Layer 6 of a small transformer language model trained on English Wikipedia (10 layers, counted from 0, width 64).
Take only the direct path to the model's output, skipping the later layers: a vector added to the residual stream pushes a token's score in proportion to its dot product with that token's output vector.

Output vectors of the tokens that the questions are about. A number n stands for (n - 500) times 0.0043.
")\n\n": 299,307,544,505,532,401,427,466,734,675,511,579,489,596,298,268,484,493,242,595,623,509,811,265,483,748,424,794,517,409,612,492,433,362,658,512,218,442,336,626,451,588,709,427,431,402,843,520,520,567,450,572,702,524,432,604,368,695,455,342,364,435,529,354
"hel": 482,550,699,120,507,433,349,440,624,586,564,712,502,412,181,431,586,473,585,642,523,730,521,437,216,689,599,692,463,513,662,690,571,454,566,419,308,434,537,547,186,562,492,933,320,581,644,244,604,483,521,557,448,399,427,514,259,657,547,287,257,540,515,573
"ober": 428,442,596,245,361,516,314,635,652,743,617,777,485,423,128,386,699,371,664,687,858,299,606,359,448,758,463,544,350,263,667,561,413,659,574,323,355,406,483,607,416,534,824,589,266,625,799,441,395,373,326,610,626,512,512,654,139,578,528,225,28,488,730,618
"ated": 535,418,588,275,443,465,458,317,525,471,554,566,547,402,314,333,414,341,491,647,668,624,747,409,533,678,687,572,242,363,656,488,449,496,378,536,369,269,488,758,272,409,773,369,480,586,737,390,675,651,500,546,477,598,470,552,125,638,620,606,552,584,292,586
"anc": 531,451,706,321,436,355,303,588,519,674,647,663,549,672,225,528,702,540,485,730,538,825,510,554,288,562,623,562,347,400,677,373,463,541,425,445,275,412,433,682,463,316,531,524,428,456,763,617,413,499,453,448,389,427,574,576,259,658,287,328,460,386,627,557
"les": 501,472,574,578,639,380,496,413,626,512,537,598,643,381,217,455,590,415,556,542,454,717,515,453,401,468,638,691,387,710,604,464,424,660,482,501,496,150,485,375,370,730,845,572,245,670,784,276,489,357,482,524,516,322,598,766,308,361,575,169,328,557,341,614
"ically": 665,323,555,254,404,458,146,577,426,725,662,415,506,587,207,215,762,359,510,864,651,594,561,438,367,771,453,672,377,347,602,340,376,589,492,563,245,118,416,506,360,668,641,662,352,769,638,559,383,573,397,579,644,720,497,628,253,504,471,500,432,391,419,857
"cept": 554,357,692,465,509,378,302,496,505,732,438,441,502,363,271,420,597,279,415,757,701,667,488,578,394,640,425,605,293,606,657,630,510,639,530,287,360,136,601,603,304,548,734,465,200,394,535,438,457,545,484,531,643,584,560,506,329,426,438,542,490,762,710,552
"″N": 465,473,645,502,308,535,173,665,499,585,565,664,333,596,196,285,652,506,366,649,291,364,465,358,171,732,855,659,496,574,697,387,198,668,553,480,248,130,546,701,541,528,576,677,177,465,844,428,342,708,367,587,666,658,466,714,444,513,452,410,186,599,789,626
" of": 677,551,728,601,423,440,541,730,631,580,361,375,430,615,615,392,473,502,555,629,459,459,468,572,408,499,522,563,472,233,472,624,541,453,553,448,475,399,491,527,459,383,680,401,536,391,589,407,401,481,534,562,541,537,415,477,427,445,569,431,427,409,425,583

Output weights of attention head 1. The head adds the sum of these rows, row i times number i of z. A number n stands for (n - 500) times 0.0014.
o0: 742,591,636,518,647,408,568,301,397,445,486,287,424,489,434,564,447,441,463,473,520,534,449,590,452,522,623,615,641,456,446,445,520,574,462,385,798,413,569,516,384,630,206,467,399,537,474,510,683,419,783,615,385,262,722,631,544,453,560,318,503,341,511,400
o1: 415,579,308,533,538,510,409,393,446,432,523,457,363,671,670,547,561,629,328,583,477,527,621,549,392,444,617,266,427,502,493,563,568,665,389,497,475,438,533,566,536,424,572,354,308,565,612,464,461,342,655,455,691,499,433,774,469,508,473,300,600,425,717,498
o2: 367,580,524,534,543,362,555,327,515,472,509,506,431,598,465,402,604,696,618,490,513,518,511,612,603,672,458,505,497,464,556,512,386,294,525,548,426,535,423,456,367,366,603,487,624,527,526,622,315,580,767,479,506,524,428,341,526,437,427,494,408,617,557,393
o3: 503,554,511,720,276,708,402,750,496,451,365,438,450,461,615,358,573,459,565,252,338,338,612,492,555,503,449,646,498,338,486,626,359,681,716,516,533,507,560,469,282,629,611,402,275,637,587,551,384,355,308,572,837,463,515,608,527,517,446,532,551,482,458,373
o4: 583,455,402,397,485,470,503,347,748,439,444,223,480,537,504,386,698,431,470,501,475,472,350,476,400,387,608,294,520,577,488,256,422,613,606,377,797,519,565,694,484,328,571,475,639,628,552,574,501,567,481,421,595,534,658,387,423,616,636,531,554,409,415,574
o5: 284,381,152,533,422,523,591,442,538,364,351,619,494,611,509,479,381,415,520,483,471,673,510,313,498,575,673,423,544,687,55,731,560,516,609,433,432,383,457,501,545,593,573,85,379,578,774,615,746,364,700,439,584,573,481,506,611,538,494,596,400,306,825,554
o6: 488,540,479,347,641,623,539,560,641,292,539,453,381,382,497,502,722,555,552,485,465,483,631,519,527,686,329,489,309,432,583,369,553,726,464,488,583,329,429,573,494,531,550,441,437,552,359,340,471,638,354,419,540,557,261,516,642,687,406,689,414,518,498,477
o7: 444,363,566,683,624,338,305,455,629,519,358,580,522,452,497,470,521,206,617,629,521,596,555,561,394,465,306,598,529,641,747,684,553,479,631,530,563,395,582,571,394,622,619,254,551,471,406,460,563,488,548,538,360,528,465,695,415,484,413,442,402,454,490,310
o8: 703,656,488,585,521,429,686,480,423,522,447,445,606,582,443,433,346,317,242,555,544,452,781,697,421,365,547,341,377,562,360,430,633,364,489,423,537,386,373,564,407,573,608,355,317,629,676,451,586,473,379,557,547,549,609,533,544,492,500,658,670,478,377,441
o9: 400,676,622,447,656,637,666,582,472,480,417,375,461,511,707,485,704,595,419,523,310,378,524,594,512,388,385,455,436,390,521,385,636,629,395,497,595,400,534,399,346,588,431,458,365,599,771,531,417,327,499,420,570,364,515,703,455,387,352,430,555,661,583,506
o10: 653,520,391,433,451,353,468,367,670,519,569,474,545,645,411,499,397,657,635,368,455,410,520,482,377,373,424,534,413,522,754,477,547,543,582,596,405,358,611,376,539,575,542,518,488,535,502,142,609,457,599,488,587,440,499,579,495,614,533,416,663,516,339,495
o11: 676,451,434,500,595,431,563,633,611,491,404,642,350,413,516,463,718,526,727,683,486,580,452,338,634,561,511,409,201,456,483,388,646,459,251,321,598,427,638,783,554,578,206,514,585,412,277,359,632,544,362,361,362,443,513,567,495,639,629,518,386,381,717,490
o12: 466,433,375,416,720,471,368,563,719,544,475,454,547,612,487,379,613,633,434,584,547,613,658,439,192,473,293,423,340,436,510,588,481,767,429,528,701,489,441,387,550,332,377,413,817,795,404,424,397,365,492,583,458,526,592,297,507,376,423,473,572,626,576,600
o13: 653,427,449,370,503,509,324,693,325,386,492,449,541,364,698,577,568,317,721,591,444,544,410,641,383,484,341,492,545,453,510,602,475,658,278,383,600,388,619,603,393,344,433,523,552,754,346,594,568,400,465,604,620,700,533,463,407,629,469,593,487,321,484,439
o14: 634,364,504,452,403,414,445,638,384,379,497,568,441,327,453,609,543,607,605,341,301,493,672,633,578,366,655,179,554,401,385,423,530,641,379,496,424,676,558,489,355,465,703,683,372,519,327,515,273,788,577,568,449,507,535,488,586,391,686,600,559,437,594,556
o15: 554,444,549,593,561,642,468,506,724,549,569,460,564,534,397,452,487,451,372,428,360,418,422,409,308,555,493,404,411,417,458,634,579,486,474,474,460,393,531,696,607,681,605,538,340,579,725,395,580,548,421,493,473,684,421,472,634,346,359,534,512,305,449,607
o16: 354,455,521,607,405,444,325,430,610,619,733,581,426,350,545,35,600,784,575,557,520,467,440,239,731,636,679,663,494,604,411,314,415,430,296,544,468,454,447,501,532,376,609,504,345,602,599,366,455,618,438,346,493,454,389,567,520,316,582,850,489,691,668,488
o17: 456,565,581,681,572,562,614,484,456,448,446,430,673,538,364,605,564,413,456,576,474,490,338,487,341,523,386,585,538,529,386,532,323,551,514,557,343,685,515,441,553,485,631,383,538,585,526,552,441,593,294,640,818,420,407,377,526,498,675,294,594,455,259,398
o18: 438,566,614,470,544,428,484,528,697,831,414,387,643,411,208,543,414,429,321,297,253,360,496,533,523,537,406,533,395,601,473,273,780,621,391,573,132,651,435,549,385,518,807,556,487,661,560,680,540,722,667,364,562,598,121,531,564,619,520,510,486,403,405,499
o19: 631,425,515,437,455,467,507,592,390,542,440,576,603,394,269,714,472,435,397,505,509,479,637,643,498,500,611,483,666,638,579,576,671,411,513,381,481,763,432,478,463,182,607,491,560,570,349,366,287,496,563,500,394,352,444,488,725,490,493,638,335,409,533,512
o20: 340,416,540,325,625,483,683,414,516,434,576,354,696,534,518,583,735,582,511,403,666,578,325,460,691,546,386,450,456,524,298,468,296,360,484,540,871,506,563,609,426,495,225,507,711,565,342,355,426,251,414,562,476,360,653,553,746,276,441,513,749,577,653,412
o21: 464,706,453,704,584,555,309,648,539,447,576,546,639,341,573,684,659,482,564,562,698,606,308,687,333,305,456,486,569,322,410,510,511,661,264,433,522,147,530,638,560,397,513,505,381,327,543,525,723,477,479,351,574,236,365,714,301,490,558,603,371,496,685,433
o22: 564,209,434,626,392,345,427,567,444,608,516,600,524,511,461,648,435,373,502,568,510,607,597,635,702,347,380,376,296,681,612,632,655,509,426,395,540,482,301,386,477,510,545,551,538,446,557,487,376,596,551,433,525,337,539,627,454,660,662,404,462,465,590,374
o23: 513,383,341,263,539,599,626,393,815,450,665,650,495,554,520,380,602,477,481,130,494,626,525,278,431,561,523,457,726,567,559,491,553,640,586,417,332,277,522,465,588,326,448,465,443,324,472,610,586,529,675,379,561,569,508,668,552,660,429,443,458,474,460,495
o24: 471,150,462,466,505,683,682,505,439,382,546,457,480,448,873,612,410,427,427,427,710,628,470,534,433,547,635,391,372,618,495,427,354,319,465,435,372,444,395,640,467,382,328,506,535,404,568,646,469,491,386,512,384,430,421,414,611,735,625,706,734,627,591,462
o25: 514,583,452,534,169,346,509,559,345,458,441,488,419,337,440,605,575,616,470,457,551,293,442,588,478,394,426,439,511,786,696,369,576,398,361,711,491,406,453,558,475,576,570,514,422,435,430,726,519,785,540,516,257,472,614,461,595,490,315,749,428,544,638,645
o26: 528,714,520,571,472,493,558,419,548,619,451,306,709,540,563,495,313,385,294,367,412,512,237,554,530,547,844,393,590,356,381,376,320,402,392,519,632,719,498,385,547,738,484,701,613,455,548,694,491,535,822,753,399,541,436,529,534,498,331,480,559,273,313,275
o27: 512,544,488,656,434,631,338,649,553,628,551,394,404,481,579,382,762,512,628,533,526,664,515,470,524,328,478,315,717,677,528,299,362,526,603,544,473,488,511,642,528,462,463,377,305,301,676,514,637,443,648,398,460,522,572,282,590,412,462,446,278,391,662,356
o28: 372,442,688,402,397,450,480,571,622,596,493,552,667,640,382,394,367,571,287,425,404,608,534,283,485,602,423,431,621,604,285,633,479,570,432,513,606,610,408,763,425,413,428,424,584,538,614,534,656,482,609,594,564,469,287,455,452,342,486,479,501,360,661,514
o29: 444,372,615,577,568,672,471,401,564,520,598,639,430,397,534,384,385,494,409,604,385,408,468,631,374,391,681,756,494,560,650,587,660,477,341,353,529,489,557,411,465,523,539,592,374,565,347,566,460,406,348,669,534,564,619,460,390,428,541,537,352,577,539,327
o30: 566,644,616,502,440,588,594,513,471,535,658,536,710,728,433,523,636,550,602,411,527,332,346,381,453,477,649,674,470,550,336,567,398,696,444,550,390,330,218,510,536,397,545,439,523,730,549,561,489,630,504,432,378,651,221,471,421,466,460,441,507,362,453,306
o31: 476,410,580,488,428,490,437,261,530,453,610,482,355,620,554,620,469,589,486,411,517,509,567,218,488,404,590,477,487,467,729,493,399,434,583,448,624,531,713,431,479,345,423,535,459,479,404,541,621,430,425,344,511,542,588,478,561,588,490,539,677,766,519,391

Each question shows a token from some text and the vector z that the head gathered there. A number n stands for (n - 500) times 0.0037.

"ts": 502,398,595,501,471,554,444,484,462,483,471,501,552,508,518,435,528,562,493,486,525,570,462,397,516,569,580,488,492,565,479,388
Which of these tokens does it push up most? " of"

"u": 345,512,512,429,504,381,354,485,573,553,537,487,579,566,617,341,320,546,572,646,223,605,597,626,438,491,401,618,642,469,576,328
Which two tokens does it push up most, strongest first? "anc", "ober"

" ": 505,311,466,489,322,541,718,459,765,642,455,457,442,636,563,580,386,260,263,626,631,533,332,477,513,647,507,376,426,592,308,423
Which of these tokens does it push up most? "cept"

" major": 452,631,547,545,429,568,546,518,493,507,556,411,485,491,451,469,574,484,439,464,510,582,362,635,456,521,560,508,613,461,534,549
Which of these tokens does it push up most? "″N"

"ets": 368,405,508,444,569,472,623,460,658,582,474,678,552,565,761,456,367,509,830,569,273,478,648,377,488,594,461,559,440,521,502,262
Which of these tokens does it push up most? "ically"

"inn": 283,591,465,383,556,262,805,700,851,565,355,709,593,797,653,457,685,726,565,332,368,426,525,671,483,425,511,510,466,385,559,345
Which of these tokens does it push up most? "ically"

"1": 557,618,372,526,428,660,498,484,465,657,727,268,450,246,385,617,447,491,663,336,423,256,334,601,446,418,576,389,542,449,300,563
Which three tokens does it push up most, strongest first? ")\n\n", "les", "″N"

"es": 626,358,636,558,396,615,322,244,568,442,497,414,415,419,593,587,441,465,395,567,672,172,416,437,427,606,593,500,482,515,275,582
Which of these tokens does it push down most? "ober"

".": 598,507,430,544,630,641,528,391,604,531,502,481,370,614,441,535,381,602,331,248,501,573,560,467,428,370,652,641,582,568,468,531
Which of these tokens does it push down most? "hel"

" the": 487,480,537,575,405,540,530,427,428,466,611,384,647,458,427,490,498,371,455,546,534,546,364,440,430,423,463,510,473,508,554,503
Which two tokens does it push up most, strongest first? "ober", "hel"

"y": 380,712,484,433,473,540,678,675,700,307,492,350,251,256,416,354,362,503,646,417,338,376,784,812,793,621,362,571,682,412,556,497
Which of these tokens does it push down most? " of"

" gen": 605,626,677,415,587,386,448,485,205,455,502,524,529,481,454,404,553,483,394,465,599,591,552,472,645,609,593,450,653,619,354,575
Which of these tokens does it push up most? "anc"

"oot": 367,447,426,391,632,373,508,400,355,469,434,414,628,509,410,548,567,420,342,457,524,513,465,535,370,487,555,495,556,487,374,529
Which of these tokens does it push down most? "les"

"ah": 426,522,462,517,642,565,595,543,498,567,511,486,565,467,679,506,511,576,691,560,355,463,603,713,532,552,257,571,545,494,558,480
Which of these tokens does it push up most? "″N"

" D": 298,438,527,530,439,745,524,462,537,437,531,433,318,451,558,414,535,465,570,534,210,360,568,632,572,505,367,537,611,423,464,569
Which two tokens does it push up most, strongest first? ")\n\n", "″N"

" The": 575,601,534,507,425,563,510,493,444,468,505,478,408,512,409,502,536,552,374,479,588,519,488,626,490,508,604,543,620,514,489,575
Which of these tokens does it push down most? "ically"

" Jos": 424,453,837,621,261,531,667,500,575,577,492,396,484,561,499,424,643,582,641,655,351,514,484,628,449,471,305,593,619,514,606,516
Which of these tokens does it push up most? ")\n\n"

",": 474,300,492,585,506,479,670,423,689,623,439,467,520,519,606,551,425,342,438,571,616,393,303,342,344,617,520,405,393,544,301,390
Which of these tokens does it push down most? ")\n\n"

"leg": 417,547,697,531,540,683,615,469,589,474,415,523,510,487,499,344,702,551,720,722,400,248,546,650,662,584,313,397,414,479,521,473
Which three tokens does it push up most, strongest first? ")\n\n", "ated", "″N"

"ason": 267,411,569,499,555,630,633,471,484,441,336,529,598,740,480,412,616,494,460,418,556,345,402,357,563,441,408,577,500,587,600,456
Which of these tokens does it push up most? "ically"

"o": 373,327,567,524,492,407,424,505,602,530,410,689,587,472,558,338,336,560,636,567,344,459,470,454,517,526,383,601,584,589,539,267
Which of these tokens does it push up most? "ober"

"ues": 374,313,491,537,633,364,510,488,683,544,467,668,380,498,651,601,587,669,864,549,134,602,571,417,506,564,382,623,441,452,520,359
Which of these tokens does it push up most? "″N"

" sec": 568,465,542,532,434,535,438,456,466,478,548,493,499,413,486,517,563,528,405,570,518,585,415,467,513,578,574,467,509,504,502,502
Which of these tokens does it push up most? "″N"

" f": 560,548,602,536,555,503,480,456,311,502,501,502,631,486,471,466,511,423,450,482,580,572,514,431,446,459,533,505,500,571,393,526
Which of these tokens does it push down most? "ated"

"ent": 416,528,619,594,602,524,354,516,483,459,476,252,546,521,494,542,528,662,485,448,638,712,296,409,521,518,679,498,426,620,298,376
Which of these tokens does it push up most? " of"

"ou": 334,366,489,598,558,738,471,399,539,318,624,371,460,516,585,417,515,571,579,595,246,392,570,690,650,534,379,422,500,330,627,437
Which three tokens does it push up most, strongest first? ")\n\n", "ated", "″N"

"m": 391,537,516,397,614,404,662,580,652,588,332,560,445,594,379,528,651,550,783,479,236,499,618,691,607,689,223,490,544,325,513,562
Which of these tokens does it push down most? " of"

"g": 334,546,548,618,528,581,612,577,653,544,676,469,656,569,565,355,630,548,533,672,255,393,483,789,643,423,321,556,525,369,515,425
Which of these tokens does it push up most? ")\n\n"

" It": 353,450,536,420,515,654,408,608,530,511,545,515,505,476,465,464,534,442,579,496,380,397,576,570,539,529,547,479,459,392,590,447
Which of these tokens does it push up most? ")\n\n"

" (": 571,508,520,536,449,508,493,446,501,569,458,427,446,477,552,515,480,432,360,440,530,591,434,421,472,577,594,531,496,560,484,498
Which of these tokens does it push down most? ")\n\n"

"duced": 443,325,518,419,547,448,568,546,421,593,411,577,548,658,471,428,682,459,497,304,677,701,510,437,424,597,483,428,516,553,357,494
Which three tokens does it push up most, strongest first? "cept", "ically", "ober"

"0": 389,268,267,402,197,435,709,496,634,594,465,483,439,629,444,631,397,236,316,678,627,554,389,540,529,596,482,255,556,528,412,211
Which of these tokens does it push up most? "hel"

" Bl": 356,330,362,576,592,344,549,579,540,452,580,632,244,440,650,650,801,670,862,584,80,762,579,637,528,556,256,725,420,499,618,550
Which of these tokens does it push up most? "″N"

"ph": 407,423,699,533,335,286,538,696,475,718,364,546,569,661,431,448,689,390,600,565,441,542,534,523,578,786,323,437,519,573,294,427
Which of these tokens does it push up most? "cept"

"mer": 438,476,542,411,324,402,474,465,606,608,418,526,526,488,531,368,560,585,570,605,419,649,596,546,481,567,506,536,658,584,687,367
Which three tokens does it push up most, strongest first? "anc", "ober", "″N"

" into": 544,482,644,634,411,487,532,452,468,480,526,449,578,432,519,488,492,482,583,419,529,602,420,410,425,440,575,485,405,562,432,384
Which of these tokens does it push up most? "les"

"oss": 426,358,308,568,561,308,407,472,495,251,392,616,463,390,407,584,765,607,464,450,625,453,493,276,377,686,567,515,403,524,234,410
Which of these tokens does it push up most? "ically"

"iet": 401,453,545,421,579,603,458,511,641,536,467,421,501,558,500,519,501,512,410,391,458,556,399,495,506,504,563,514,514,540,558,443
Which of these tokens does it push up most? "ated"

"h": 375,526,586,414,341,479,568,448,522,547,521,422,563,579,544,369,591,576,618,688,182,580,647,615,496,448,299,629,690,547,576,438
Which three tokens does it push up most, strongest first? "ober", "″N", ")\n\n"

"ly": 493,521,570,466,462,600,500,430,477,550,487,444,517,532,383,504,478,473,454,498,561,498,534,557,397,484,600,514,624,515,537,480
Which of these tokens does it push up most? ")\n\n"